Layer 2 of a small transformer language model trained on English Wikipedia (12 layers, counted from 0, width 64).
A neuron adds its activation times its output weights to the MLP's output. To switch it off is to set its activation to zero at one token and run the rest of the model.
A neuron's activation on a vector x is GELU(weights . x), where the dot is the dot product.

Input weights of the MLP neurons that the questions are about. A number n stands for n times 0.0013.
n1: 106 268 85 -33 66 -225 -237 55 -166 359 105 -111 -202 175 40 97 153 40 172 133 90 -175 -137 212 -81 87 72 -195 -58 119 -15 44 -35 43 -103 -14 -194 53 -77 -216 -185 -62 43 -146 -215 -76 -104 69 97 244 1 -130 275 190 -49 -77 -142 -295 31 -168 64 -35 90 249
n17: 64 39 186 -93 29 -208 196 97 -370 23 92 112 -141 -23 105 -65 172 71 -183 -136 -39 -88 -373 204 -73 202 -111 -76 5 -140 54 183 -99 354 215 -338 36 142 -18 77 -95 -17 65 200 -215 234 183 -16 182 39 -17 -81 -16 80 58 -139 325 -155 -21 -265 28 -197 58 -139
n61: 26 6 -25 165 94 -57 -108 90 -73 120 -21 55 -80 49 -107 -44 -19 40 188 20 110 145 108 304 -146 -27 -222 11 148 19 -278 51 -40 60 103 -103 -169 -186 -60 27 -34 -62 63 -86 -38 130 -11 141 -21 39 -105 -209 -239 -9 -86 -4 94 75 88 65 -81 36 17 -29
n64: -43 107 11 200 152 -26 -128 -15 62 22 155 -4 -179 8 -176 288 -150 32 63 -146 -260 -169 -392 370 177 276 -154 -54 -12 61 199 -134 -245 -195 137 177 -142 18 -191 -111 38 192 -18 -153 -168 -177 10 -185 7 -165 -265 -252 88 -124 58 -44 291 -91 53 -180 -65 -136 288 354
n82: -60 -210 123 13 122 64 -72 -158 -136 103 193 163 167 188 -97 -258 243 -192 14 89 82 102 11 167 -264 -42 -67 -148 166 -266 51 86 -156 -127 -43 -76 25 302 -58 -106 74 174 -206 -95 -126 142 42 72 -67 -84 218 -54 -246 -22 -62 119 127 -3 -186 60 -112 -19 29 -19
n100: 132 -197 -21 -127 140 -48 -92 157 -95 -62 58 89 -25 97 175 54 -150 -177 -13 -100 -163 -123 112 -28 218 -106 155 62 9 -330 101 271 -33 -34 -8 131 118 271 62 -165 50 149 -32 90 -155 -204 -109 -54 -192 74 -58 -82 -150 -76 -31 -60 -22 120 211 50 36 22 -75 211
n108: -253 -27 -190 152 -2 53 -49 -48 -21 182 22 -54 271 206 95 37 207 -280 73 -19 -18 304 152 184 -58 44 123 5 -21 -252 113 102 -109 19 13 163 17 142 43 -168 316 78 -25 -61 -218 -164 119 -328 -7 -302 -62 171 -267 -77 84 -88 -374 53 217 -86 52 -117 -144 -20
n111: 2 -362 -129 150 74 -20 142 -38 -11 -129 117 160 88 113 -72 90 69 50 -167 108 -137 237 -133 -160 -20 -120 157 85 -49 8 -18 -253 -126 -127 94 89 -79 -161 15 -123 45 92 333 92 -154 325 -2 212 -53 -96 -252 223 -37 -90 -215 106 -100 218 184 -68 -199 -99 78 -27
n115: -89 175 45 -90 24 -156 -46 -18 15 27 156 83 -23 -75 -164 -88 -92 59 124 -35 117 115 -227 -63 169 146 -2 -126 160 -73 98 154 -132 1 -53 105 -19 -36 -4 -37 79 29 -81 125 -130 29 -126 -30 120 325 59 63 -96 0 -66 37 -2 -147 59 144 32 21 -20 -139
n123: 147 131 57 46 -184 -38 408 -23 214 86 -176 11 -264 -170 -196 59 -338 51 -15 65 -11 -316 -276 225 155 -181 401 70 22 85 180 -34 -17 -200 149 338 -23 -114 -87 128 294 -160 332 99 -37 99 28 -30 -90 -51 -167 123 -132 -136 72 221 -64 -77 -53 182 -263 -130 429 -105
n142: -228 187 -47 208 -34 -39 -340 -10 -308 -58 -95 -150 106 -87 169 309 120 -137 -305 81 1 -14 11 298 -108 41 249 -143 271 112 219 45 -107 -208 -132 56 215 -63 -6 99 -24 169 -4 119 -31 -74 190 -152 -26 164 -235 12 133 80 -96 75 213 -10 -150 -77 73 -129 -165 185
n145: -295 23 -157 266 13 -6 27 -238 -253 -60 269 -175 -88 31 -89 152 15 -162 96 140 -212 161 48 -291 307 93 149 -34 -139 -103 -193 38 -212 211 -67 327 -88 191 -371 67 -15 -71 47 347 -114 164 -167 32 -74 -29 -4 55 94 -110 178 459 -60 191 -254 198 -163 98 -26 -13
n165: -247 101 209 236 155 -33 -246 -252 73 293 63 166 -178 6 74 -126 183 -211 345 244 -191 161 58 163 28 -65 57 -76 69 90 -78 29 -324 -37 91 23 -52 -56 -217 -2 -143 -217 44 -161 -192 144 -83 239 -91 -104 -188 -39 150 92 89 -155 -134 -79 401 -164 -97 99 104 -115
n194: 40 -228 162 -2 -43 187 169 125 75 -81 195 180 -220 -58 -29 -5 101 332 -114 111 -137 359 -12 -151 -226 108 85 460 -41 -182 11 -32 17 -6 -150 48 41 -137 -177 -83 68 -131 -273 -86 -49 -143 15 -215 -18 -85 131 -149 -92 108 87 55 269 266 35 140 30 -59 61 -54
n229: -87 -122 -27 86 -47 -304 151 -266 75 138 -42 107 -47 -382 -83 -11 14 100 54 270 -98 123 180 -344 73 -97 111 -3 -180 -224 -24 -6 -11 -225 328 89 41 69 225 12 173 -307 231 -27 80 82 -255 177 138 -42 -114 84 64 -176 -45 155 68 -104 -48 85 -72 -49 216 -58
n243: 37 70 -4 129 183 38 305 4 -158 57 109 -68 -137 -23 -59 100 272 -17 335 348 -143 7 -233 183 91 24 61 -200 -186 3 107 -61 -8 326 128 279 407 -141 -151 -45 187 89 -75 68 155 -18 -168 57 -183 49 -14 -312 -26 -233 -41 83 13 -245 -81 -96 55 -156 152 -141

Output weights of the MLP neurons that the questions are about. A number n stands for n times 0.0022.
n1: -37 124 -116 -99 -166 85 194 -104 -53 -144 -61 209 132 -26 -43 -55 103 49 -126 -95 -60 -78 91 112 19 -58 84 203 -22 -14 30 40 144 -42 -204 123 18 -235 18 -220 -217 65 141 -165 13 -62 -207 -158 103 18 -11 313 168 67 169 141 -8 74 -136 17 23 245 -47 -162
n17: -57 123 54 -45 106 37 227 289 -265 -277 -127 -57 227 -71 -61 131 -24 -68 -62 -75 -145 -114 -295 -95 296 280 -69 -98 -177 -5 207 99 115 68 200 20 364 -154 6 20 20 -312 -35 -269 -71 143 -444 190 -115 9 -63 -149 -22 308 48 202 -59 -21 -121 88 243 74 6 38
n61: 53 13 103 204 -181 9 -192 306 154 -25 -83 -94 -203 -13 -134 303 105 32 163 -123 -78 192 26 81 -112 -12 -147 143 217 200 -57 -106 -171 -20 205 -88 -137 -53 -345 119 -70 92 231 -28 -69 -121 41 -15 49 -32 -145 -86 -110 10 -194 -48 167 191 -19 34 -212 -44 31 -10
n64: -118 -88 142 -139 255 -177 -192 -42 -107 -115 -61 -9 -210 92 69 206 -72 87 -78 -51 -271 -17 -7 232 -101 6 -231 197 70 -283 108 -53 66 97 109 2 -150 93 -71 -316 190 -184 182 314 -173 -93 -126 174 127 -218 -104 -20 274 23 -109 399 -45 16 26 -43 -27 108 164 115
n82: -165 247 98 -74 19 -87 -17 -38 -133 -103 249 -46 -12 88 -85 38 131 -4 -53 -34 168 -83 305 66 -67 -336 -94 -26 5 -186 165 185 -258 214 116 26 -16 -38 160 132 31 17 100 -51 -221 -60 64 33 66 47 90 -477 106 65 -206 -197 -150 278 -345 -16 318 150 -137 141
n100: 195 -131 103 93 -128 -239 -151 77 85 -29 238 58 152 30 -36 9 -204 -66 -42 -297 -13 8 120 -65 236 110 170 -62 122 -245 74 107 -59 -135 65 -58 196 -180 -156 165 275 266 -21 251 152 -260 27 -128 -152 -89 62 -287 -206 -85 276 -241 83 -324 54 115 -31 125 72 -118
n108: -1 69 192 -93 -256 -158 -8 -70 -197 -331 57 -136 -256 344 108 -73 0 275 181 29 221 202 -247 -121 -201 89 -8 127 121 69 -39 -41 -145 -30 78 332 102 139 -173 170 44 172 -205 19 -139 87 -274 -268 220 -51 189 104 -71 74 380 -10 -65 -17 -208 -110 178 -118 -241 15
n111: -90 -64 85 149 27 55 72 -158 60 115 -58 220 26 -173 -36 -54 281 -239 -56 66 -86 78 311 101 227 -85 103 -49 171 -127 250 -136 -58 -1 -47 -145 -42 24 51 -39 -140 200 -102 -180 -172 221 94 -87 -440 162 138 -212 142 -136 -37 30 -180 -157 65 284 -244 60 254 46
n115: -40 -168 -170 -4 -47 -16 126 -265 -49 -97 -175 58 -65 -122 -134 -111 154 -215 -68 -106 -118 100 303 -187 -38 146 28 327 -22 -9 -112 -134 40 268 -1 131 105 -181 -63 -61 -93 24 240 78 37 52 -56 56 148 -203 183 -26 -69 11 346 80 -45 111 80 -32 -30 -14 45 152
n123: -52 -34 -236 248 -192 115 -156 49 13 180 -19 -196 -54 -266 -226 34 -360 66 114 300 -182 -175 3 293 -35 -42 236 178 130 247 280 -54 87 -68 -37 145 -57 -118 63 -116 153 -271 -19 -66 77 0 5 47 -184 -114 -29 -145 -123 22 -31 331 80 12 -132 3 -126 63 207 98
n142: -159 13 173 -20 -82 43 118 -55 -108 97 144 229 -144 165 -231 -269 -65 61 337 -120 35 -208 -111 5 64 -309 144 -112 -108 -85 133 160 178 173 16 -66 -206 59 -22 -46 -117 -115 -121 19 188 -90 -121 81 -21 137 -38 -237 207 -14 323 -185 -225 -34 85 86 41 305 168 -110
n145: -218 29 -57 -113 45 122 155 -114 -246 289 -63 -334 184 19 -130 143 76 -29 95 216 -126 36 -53 -190 82 413 142 -100 7 41 -73 174 -159 -210 152 15 55 101 -200 80 -130 -48 -111 59 -354 -48 -77 135 184 149 -113 -34 -92 -218 232 237 38 67 83 -186 -231 223 -59 222
n165: -15 223 -157 279 351 19 -107 -30 2 -8 -200 78 30 -164 119 -67 290 -190 182 235 -117 -174 142 377 -71 116 147 217 183 368 -70 76 -369 100 -31 -165 -191 -118 148 -233 63 57 -29 -207 -33 -54 -216 319 -109 11 -209 -151 65 146 29 -268 69 -50 -38 -288 -64 -65 215 -108
n194: -44 -146 120 -104 102 448 197 301 -44 65 57 -76 104 -1 -271 -247 83 35 -160 2 90 -13 -39 73 220 -290 -3 82 -214 269 -22 -74 -196 282 238 -183 -119 -159 -90 -9 45 -29 106 302 107 46 159 -273 7 62 -97 -83 -23 152 -172 -68 104 -7 37 113 197 -229 -238 -209
n229: 0 -21 -241 23 136 -96 -69 -192 197 120 -108 430 185 -91 8 -79 108 -55 61 248 9 -288 179 121 11 202 90 -259 169 -58 -4 190 -63 -282 -172 -100 30 4 161 -101 -105 45 -163 -168 -15 87 331 186 -22 -237 241 9 -20 122 -124 -109 55 47 -83 -141 122 -58 -150 -158
n243: 213 -68 -40 337 -175 28 184 42 -7 153 225 -158 14 -73 -32 -66 12 373 309 154 -115 -282 -27 166 -131 -255 -50 71 -132 122 -52 -30 -114 64 -155 -227 128 49 87 -180 37 -11 309 107 97 90 -69 141 196 36 -254 58 -202 -71 25 -165 -292 397 214 -137 -320 -328 -85 -97

Each question names a token from some text and the token that comes next. It shows the vector x that enters the MLP there. A number n stands for n times 0.0045.

Then comes g, the gradient of the next token's log-probability with respect to the MLP's output, scaled to length 1. A neuron's effect is roughly proportional to its activation times (output weights . g). A number n stands for n times 0.00094.

"re", then " F"
x: 298 74 -176 41 -158 383 -182 -132 -92 202 0 -70 -159 -165 69 -129 -69 -67 106 -242 81 77 8 -306 -190 180 -156 -91 98 104 139 -173 216 -192 -105 43 28 21 -4 -246 87 178 228 155 66 199 -90 19 183 86 2 -92 -39 63 162 -101 -196 -69 -72 -178 250 168 -56 -134
g: 88 -47 23 -51 160 82 44 -189 317 -161 68 -234 -138 -8 -158 0 122 -129 -36 -192 9 14 142 223 12 -12 -94 -26 41 -131 -100 -76 89 0 -227 11 293 78 -9 112 -318 -60 108 230 29 21 214 39 -133 -90 -67 -164 -8 59 205 -32 61 -176 33 -33 45 -217 129 215
Which neuron, switched off, raises the next token's probability most? n1

"man", then " w"
x: 274 249 -85 -101 -170 375 -126 -247 -60 230 4 -81 -141 -148 119 -161 -120 -71 -45 -284 9 -5 36 -305 -13 141 -263 22 130 164 62 -164 307 -231 -119 -51 70 59 -4 -119 101 76 187 204 -36 282 -13 -29 74 150 -44 -125 -62 40 142 -27 -77 -46 -80 -73 304 119 -141 -144
g: 175 56 137 -20 -108 -28 36 -87 132 78 86 -99 -160 -43 61 79 71 69 -79 -13 -124 -6 148 -144 -195 27 114 -356 72 77 31 44 -63 127 76 221 -330 182 115 129 254 -78 -23 -21 111 125 28 319 8 -99 -89 -1 57 -119 -187 -114 -72 -106 -266 -114 -156 212 -88 -68
Which neuron, switched off, lowers the next token's probability most? n194

" and", then " S"
x: 366 188 -58 -21 -65 385 -165 -151 4 187 -24 -102 -151 -205 54 -244 -122 -176 194 -212 -59 50 -8 -316 -101 227 -86 -42 94 81 174 -49 122 -253 -182 39 65 -37 16 -101 136 116 157 124 123 289 -32 56 13 -20 -79 -174 -57 122 7 -129 -184 -13 -85 13 289 54 47 -90
g: -66 56 92 85 133 -112 -74 -23 -171 160 -48 34 13 -232 15 0 -23 -198 54 -42 48 175 -315 -94 236 183 -199 -77 176 -62 -190 181 -142 -65 24 79 174 22 118 30 57 136 168 12 -72 53 67 -198 42 49 305 132 -121 89 -197 22 -202 131 -244 134 14 -175 -41 -114
Which neuron, switched off, lowers the next token's probability most? n142

" of", then " the"
x: 347 164 -128 -29 -137 394 -59 -66 -15 143 -2 -158 -168 -221 4 -137 -79 -159 108 -305 -146 -58 -15 -348 -128 125 -84 -47 161 101 172 -69 269 -199 -249 83 90 -51 35 -14 103 86 199 140 127 135 0 80 23 98 -24 -96 -74 144 29 -24 -182 -80 -93 40 348 -16 54 -142
g: 46 -182 -271 115 -65 228 -49 -43 155 17 -37 -144 0 -199 -124 98 177 -139 150 -14 73 -28 247 245 11 -138 -25 92 -187 -17 131 64 46 -171 -240 -6 -31 57 48 -1 -112 -39 64 -187 313 -4 61 152 151 -148 10 1 -53 -27 380 -38 -65 -210 19 -188 -13 -6 21 31
Which two neurons, each switched off alone, lower its probability most, in order? n123, n115

"or", then "ough"
x: 294 206 -261 -70 -119 407 -154 -68 -97 181 5 -190 -108 -169 50 -252 -24 -86 145 -244 -18 6 -28 -288 -196 138 -137 87 150 38 146 -170 180 -168 -98 -71 130 -55 17 -260 117 168 235 122 12 224 -33 78 103 168 -70 -105 2 18 140 -86 -148 -42 -112 -6 225 62 -26 -156
g: -5 -17 67 -210 168 -51 -95 169 -373 -41 14 140 116 -60 187 -112 174 337 14 -50 -39 -100 -56 44 178 48 190 -42 -83 -211 44 -110 -227 78 47 -14 -189 28 90 -86 98 233 92 -123 -29 -187 -164 -11 73 162 73 97 -113 -100 -10 -66 0 -14 62 -23 0 82 214 -310
Which neuron, switched off, lowers the next token's probability most? n123

"k", then "et"
x: 262 129 -122 -11 -287 350 -163 -215 12 138 55 -28 -154 -132 83 -65 -129 -172 94 -184 31 15 21 -364 -191 258 -98 -76 59 174 128 -49 278 -201 -54 -93 -21 -50 -31 -300 116 87 185 212 142 84 -32 113 41 50 20 -58 -52 145 47 -3 -88 -72 -43 -31 423 68 -40 -91
g: -52 -162 35 121 -76 -194 -64 -73 79 222 -15 225 86 22 203 178 -183 48 -167 -68 106 15 -246 -79 -60 -170 190 -137 -245 135 129 -55 37 127 -11 123 -161 -176 78 -62 0 116 51 71 -133 -78 -36 -84 82 85 189 124 -174 -170 -260 40 -98 230 55 76 70 253 -161 52
Which two neurons, each switched off alone, lower its probability most, in order? n165, n17

"st", then "on"
x: 234 127 -102 -7 -255 457 -125 -59 -37 201 42 -20 -123 -224 47 -214 -121 -202 67 -262 -117 57 30 -270 -112 156 -91 -152 152 93 54 -145 418 -113 -119 -17 62 -92 114 -210 114 99 181 251 47 97 -45 34 -21 209 -10 -110 -25 122 55 -48 -148 -89 -104 -74 322 102 -40 -38
g: -119 86 35 -24 7 -228 -20 95 -159 373 -19 110 -14 -12 59 -164 -219 156 -69 189 -139 -31 -365 -124 116 18 112 70 -6 190 22 114 -117 110 110 77 -92 16 143 -83 174 55 -109 -56 -162 52 -82 -51 2 294 15 71 -111 43 -263 229 -73 70 -100 121 1 -64 -59 -201
Which neuron, switched off, lowers the next token's probability most? n100

"ed", then "ition"
x: 274 210 -263 5 -134 371 -94 -85 -20 150 -61 -75 -125 -144 10 -157 -9 -56 63 -274 -127 -40 60 -375 -201 134 -139 -124 135 241 103 -70 156 -155 -161 -28 21 -4 -28 -231 157 60 239 123 125 196 -23 26 78 115 -50 -82 48 101 30 -44 -174 -47 -48 -54 381 118 -12 -149
g: -74 -266 -181 -66 -117 44 45 -130 -144 -64 -12 -70 -6 185 -25 51 -53 -58 -5 -84 50 30 -169 37 -9 29 -62 202 -51 27 -18 -46 11 169 -209 71 -118 -12 221 -132 -286 165 -40 57 -71 -130 445 17 -37 -90 -141 122 14 204 30 138 230 -237 -64 189 110 205 66 112
Which neuron, switched off, lowers the next token's probability most? n243

" E", then "N"
x: 330 204 -137 -30 -90 357 -188 -98 -23 127 -159 -137 -105 -172 6 -90 -105 -168 214 -302 83 96 -33 -282 -105 100 -209 16 234 1 149 -103 292 -147 -81 -135 -39 49 48 -92 193 105 185 234 32 213 -83 -100 6 86 -47 -144 -45 171 55 -70 -211 10 -104 -12 284 50 -84 -59
g: -81 -113 -6 39 30 -240 -65 128 -224 42 131 208 136 -112 39 103 -144 77 136 189 68 73 -226 -22 118 14 82 100 106 29 -54 170 11 -45 135 -7 -294 -202 174 14 36 96 33 -147 -28 75 -90 -201 43 96 17 110 -93 -110 -380 95 -4 132 -177 129 16 204 -86 -283
Which neuron, switched off, raises the next token's probability most? n115

"he", then "sh"
x: 269 149 -76 43 -204 303 -89 -154 19 206 -45 -45 -128 -135 73 -150 -117 -176 83 -239 35 79 31 -350 -159 243 -185 -88 168 135 152 -203 264 -126 -76 74 32 93 -16 -286 89 185 136 229 7 176 -77 14 -20 78 -11 -116 -101 52 127 -102 -170 -22 -27 -58 272 -20 -132 -31
g: 15 24 233 63 29 -18 208 152 -62 -27 -31 188 97 -232 96 -40 -126 72 107 225 34 193 -27 91 102 24 -75 148 3 -39 30 162 -192 -276 -111 -196 -89 203 -128 0 157 146 15 -167 50 -275 12 -112 55 29 85 -169 -139 -173 55 -125 -130 187 -145 180 28 -49 -62 -281
Which neuron, switched off, lowers the next token's probability most? n64

" F", then "A"
x: 272 105 -323 87 -164 358 -172 -127 88 -2 -16 -93 -160 -228 63 -2 -143 -159 218 -223 11 28 55 -328 -93 115 -256 -83 199 69 104 -30 323 -129 -14 -137 -3 -17 7 -121 133 116 238 166 78 114 -27 -63 -32 214 -44 -100 -99 222 68 -43 -82 5 -101 -41 287 -11 66 -91
g: -30 69 -20 -193 20 -12 -50 -161 -89 -84 -48 -187 193 -129 -141 -122 110 76 5 125 -33 68 -181 125 -137 101 -43 38 -225 220 -240 -128 105 -63 160 -121 153 98 -45 192 -152 22 221 115 143 445 56 -248 41 -153 -16 -14 30 35 -106 83 -31 27 140 -126 31 55 -135 157
Which neuron, switched off, raises the next token's probability most? n194

"en", then " H"
x: 257 189 -219 -44 -95 317 -120 -112 -62 155 -16 -51 -130 -105 107 -99 -17 -112 72 -391 7 -48 30 -366 -181 153 -247 -77 160 200 105 -79 160 -228 18 -12 58 16 -68 -266 94 113 211 162 44 245 -4 103 -5 164 -38 -60 -32 123 162 -118 -109 -81 -99 -34 227 140 -32 -210
g: 57 -87 -73 -182 -120 95 123 -67 145 -158 -77 -254 -137 32 -191 74 248 -332 30 -87 -154 -202 111 116 -26 81 18 34 9 123 58 -64 16 -1 -10 108 177 30 -154 259 -204 -29 224 -53 102 45 -22 -47 1 -42 -105 22 210 143 138 -234 66 -217 184 54 -7 -32 -32 267
Which neuron, switched off, lowers the next token's probability most? n115

"or", then " Le"
x: 281 205 -246 -68 -109 416 -167 -56 -104 173 -4 -180 -104 -156 48 -269 -19 -92 150 -242 8 46 -23 -293 -215 146 -140 69 146 41 145 -189 202 -169 -107 -60 113 -54 0 -245 127 161 217 109 0 221 -34 82 95 175 -69 -106 -8 21 146 -103 -141 -27 -117 3 215 106 -31 -167
g: 0 43 188 -47 -25 -151 198 -198 -202 175 97 100 31 19 43 53 -29 94 22 48 -75 27 -130 27 107 -39 -43 -141 -169 94 38 -59 -255 244 -94 439 -34 -100 -9 109 3 32 29 164 184 -14 143 115 -105 50 -43 -99 -67 -6 -188 -34 29 61 -147 205 -410 -51 -139 -106
Which neuron, switched off, raises the next token's probability most? n243

" National", then " B"
x: 193 121 -149 -130 -188 366 -94 -105 -1 133 19 17 -133 -143 -6 -122 -78 -35 75 -290 -91 -21 49 -277 -173 162 -334 -49 247 63 176 -234 284 -164 -224 -21 17 -77 -16 -41 139 119 252 226 -61 247 -44 -15 32 156 -112 -142 -51 135 -25 -45 -158 77 21 -28 266 61 -13 -26
g: 121 4 42 12 74 -130 -91 73 -169 -62 195 154 76 -74 55 42 -180 190 -152 90 -247 49 49 -119 -96 0 -45 -243 132 126 -121 -23 -203 -63 27 90 -39 125 -68 -275 -34 37 265 177 -121 39 401 97 9 -89 125 -103 -30 -70 -118 26 -136 -86 -201 209 23 240 61 -47
Which neuron, switched off, raises the next token's probability most? n64

" D", then "art"
x: 338 174 -203 -28 -78 425 -238 -84 -30 44 -27 -90 -218 -190 40 -48 -65 -164 173 -245 58 108 -2 -287 -140 159 -156 -18 154 16 72 -29 271 -138 -41 -123 -4 -116 49 -131 80 74 230 210 148 127 -10 -117 66 180 -76 -148 -62 156 52 -127 -190 9 -79 -13 281 137 39 -88
g: 283 137 279 151 -48 -91 -20 214 14 53 -194 -274 82 -20 -116 27 19 -2 156 27 57 83 3 62 -65 156 -9 -281 22 -101 113 -10 50 -125 142 97 170 142 8 -179 -100 21 -36 -139 161 -37 -325 -55 -238 -104 63 -72 -160 44 9 20 -196 215 -20 -57 5 -226 57 159
Which neuron, switched off, lowers the next token's probability most? n194

"or", then " A"
x: 282 204 -248 -67 -119 409 -153 -89 -109 178 6 -171 -102 -163 56 -249 -25 -84 143 -236 15 30 -32 -294 -200 139 -135 56 152 45 141 -194 201 -180 -98 -58 131 -52 11 -253 138 164 233 116 16 220 -32 72 102 175 -71 -106 -2 6 131 -106 -140 -48 -122 0 218 72 -16 -157
g: 6 -221 28 -100 68 53 125 -63 84 -42 -100 -190 -118 -77 -203 -17 310 -224 -5 -146 -65 -128 160 178 -67 90 -251 -2 -26 -95 -51 39 83 -116 -127 -58 139 135 -98 194 -231 -126 109 49 194 151 90 75 8 12 -19 -137 174 178 101 -37 51 -141 319 -12 -32 -168 36 254
Which neuron, switched off, raises the next token's probability most? n111

".\n\n", then "=="
x: 347 8 -116 -41 -197 364 -81 -153 -20 107 159 9 -92 -248 12 -101 -35 -144 185 -132 -20 30 -21 -372 -52 175 -113 -50 98 69 135 -136 236 -250 -203 -42 -198 23 -71 -137 201 117 157 167 138 224 -59 -37 57 58 28 -256 29 157 73 -166 -108 46 7 -58 296 46 76 -80
g: 87 64 31 -204 -145 -149 -149 -43 184 -239 115 236 -3 -31 140 -198 -377 -79 36 -1 -52 191 -182 82 -75 55 -57 87 -89 300 230 -250 -24 -87 22 -71 -61 29 -235 -95 246 147 193 28 75 -109 128 23 28 -109 13 1 73 -55 26 -77 -3 57 119 115 -1 -76 -2 163
Which neuron, switched off, lowers the next token's probability most? n145

"S", then "ch"
x: 246 55 -206 -19 -234 340 -223 -66 -113 206 29 -188 -133 -195 29 -126 -44 -101 213 -246 146 -28 30 -300 -93 218 -225 48 181 -30 91 55 250 -209 -27 -116 -2 -25 -4 -172 137 191 185 170 116 219 59 106 58 56 -124 -134 -51 193 -42 -33 -224 -22 -51 -60 223 69 -28 -218
g: -191 -7 -70 107 112 -70 39 166 -94 316 -79 142 9 -48 141 -126 11 209 -63 -2 -16 -28 -345 -87 178 -18 21 144 37 16 -111 39 -130 -112 -122 272 -74 185 26 68 290 135 -25 -95 -56 -62 -144 -139 88 136 127 -21 -123 -138 -181 1 -151 19 -49 207 50 75 -71 -318
Which neuron, switched off, raises the next token's probability most? n115

"re", then ","
x: 296 85 -184 27 -146 365 -201 -98 -84 220 33 -84 -143 -165 77 -129 -79 -75 103 -274 48 87 -15 -309 -148 193 -149 -86 110 107 152 -135 148 -183 -121 28 24 8 -1 -248 74 179 223 178 76 188 -93 27 194 94 -7 -96 -41 65 150 -97 -223 -57 -75 -171 257 162 -52 -157
g: -260 -77 105 -82 -107 -94 -167 47 -148 41 -34 19 -5 -149 36 -138 -80 127 -55 187 -187 -166 27 17 -107 -57 193 241 -67 443 141 -99 -178 -68 -30 4 -67 105 -114 -37 46 65 -22 -187 35 -12 -256 -1 120 160 146 116 185 28 177 115 56 101 93 -184 147 113 -192 -12
Which neuron, switched off, lowers the next token's probability most? n1

" j", then "ury"
x: 377 189 -138 -120 -117 328 -187 -208 -31 64 -82 8 -68 -130 192 -116 -100 -78 125 -365 32 11 95 -291 -88 166 -252 -187 131 -56 196 -83 227 -186 24 -100 54 27 -29 -124 191 60 136 253 106 233 -64 121 29 144 -146 -200 -121 117 97 -63 -134 -17 72 -101 180 87 16 -200
g: -12 -202 167 -63 -153 -144 241 -159 160 -43 76 0 -50 145 208 132 0 -349 -95 124 95 -274 -129 23 100 6 -160 11 -186 37 -142 204 104 -59 -56 -13 -135 0 -142 51 112 -75 127 -74 150 -85 48 361 -124 31 -197 -41 133 110 22 97 161 40 73 -167 -20 24 71 -97
Which neuron, switched off, lowers the next token's probability most? n108

"u", then "ent"
x: 241 124 -259 94 -114 372 -166 -231 -4 86 -81 -105 -45 -85 38 -179 -95 -78 84 -158 -70 45 -80 -356 -251 176 -175 -72 98 166 151 -90 228 -123 -83 -42 73 -38 15 -269 31 147 192 227 21 233 -64 -41 8 177 -3 -117 -13 111 181 -93 -142 -68 -93 92 369 128 -18 -59
g: 75 15 -21 -48 44 211 -127 -89 109 -182 73 -274 -96 -90 -294 46 81 -77 13 -30 -26 -120 304 53 22 -21 -16 -85 -106 -39 28 -123 78 -67 -7 -39 181 104 -132 88 -323 -76 110 -5 60 148 46 215 31 -240 56 -25 141 120 288 -66 -51 -63 28 -237 166 -71 11 321
Which neuron, switched off, lowers the next token's probability most? n115

"er", then "land"
x: 213 250 -124 -105 -173 420 -153 -46 -62 124 27 -42 -97 -161 62 -91 -25 -90 26 -331 -12 -63 -51 -320 -179 202 -169 -39 120 115 59 -161 194 -242 -115 -9 20 -14 6 -269 93 158 283 106 -8 151 -27 39 79 88 -39 -58 4 119 144 -105 -182 -36 -79 -1 319 185 3 -156
g: -82 11 -60 200 9 -155 110 134 106 265 34 241 -43 -149 76 193 -217 -26 -80 -52 -21 116 -45 -83 137 -7 -82 -135 155 -55 32 102 -64 99 26 -59 -263 120 -19 -190 163 121 -250 110 65 -144 -104 -53 72 178 154 49 -125 -145 -354 95 -102 82 -193 164 -36 141 6 -172
Which neuron, switched off, lowers the next token's probability most? n108

" S", then "ol"
x: 277 75 -203 63 -98 348 -249 -101 -63 91 -25 -172 -163 -223 52 -25 -76 -112 208 -283 182 13 5 -309 -127 181 -283 34 179 -30 74 -63 232 -195 -4 -125 -57 -25 -3 -177 177 102 145 240 138 237 17 35 94 96 -69 -121 -54 177 -5 -115 -199 20 -31 -24 298 92 0 -165
g: 75 57 -82 146 -224 76 4 -65 79 -120 39 -94 -131 -42 -130 10 136 50 -32 -63 -68 25 249 179 -216 88 -97 -93 53 -137 -24 -13 71 66 -129 -34 220 -55 -7 -136 -258 -294 -30 -61 31 72 291 128 -113 -218 -40 38 65 224 183 96 -216 -110 139 12 79 -21 -2 375
Which neuron, switched off, lowers the next token's probability most? n115

"==", then "C"
x: 303 85 -111 -80 -181 366 -84 -168 -39 75 121 116 -59 -236 -21 -27 -54 -187 183 -195 -6 35 -35 -352 -80 130 -176 -66 156 112 183 -128 277 -211 -166 -34 -110 -45 -23 -136 79 176 198 196 -29 268 -24 23 -64 -22 -38 -206 24 192 -96 -28 -174 7 4 -90 211 150 139 -51
g: -93 43 153 162 2 -153 -30 17 -134 162 21 340 126 -8 29 92 -35 207 86 112 -64 125 -310 -75 113 -68 69 -172 156 -74 -32 57 -48 90 56 -73 -125 -114 157 -210 142 133 51 -58 -124 -118 -258 -68 -71 76 14 -25 -82 -78 -271 245 26 167 -241 159 56 0 4 -238
Which neuron, switched off, lowers the next token's probability most? n111

" National", then " In"
x: 201 122 -151 -132 -194 358 -90 -116 8 135 22 25 -132 -152 6 -116 -79 -41 73 -288 -83 -25 35 -281 -170 159 -328 -43 247 62 180 -232 282 -170 -212 -14 25 -79 -9 -57 147 123 243 227 -66 252 -45 -26 30 168 -105 -141 -52 130 -35 -48 -146 68 23 -35 273 59 -17 -31
g: -127 -199 -1 -42 -125 259 -81 -66 -10 72 -228 5 -23 -54 120 -46 102 -24 -44 -90 232 68 -138 165 96 -139 48 -57 -77 -124 -45 12 210 -217 -88 -38 53 -131 105 139 -193 -89 -184 -10 -5 40 46 -42 13 -21 -1 52 118 201 243 59 56 119 326 -385 -2 -170 170 187
Which neuron, switched off, lowers the next token's probability most? n82

"ar", then "r"
x: 309 239 -104 -31 -144 384 -111 -120 -20 112 -124 -69 -87 -115 102 -174 -59 -103 41 -271 -57 -14 29 -327 -88 193 -171 34 151 130 136 -147 312 -197 -92 -62 19 53 -43 -250 110 173 155 183 -98 130 -15 -19 -34 218 -56 -93 -36 42 251 -124 -157 -133 -101 -22 313 24 -55 -103
g: 18 7 -58 67 29 233 160 267 -22 112 134 4 75 70 118 -32 -37 -179 314 21 30 -204 2 -119 -13 148 92 152 -6 -135 -199 -13 -52 74 -203 -20 50 -237 70 -188 -26 99 -67 13 29 -153 -74 -158 -44 -76 -303 20 158 10 -294 126 181 -13 -251 -93 232 24 91 38
Which neuron, switched off, lowers the next token's probability most? n108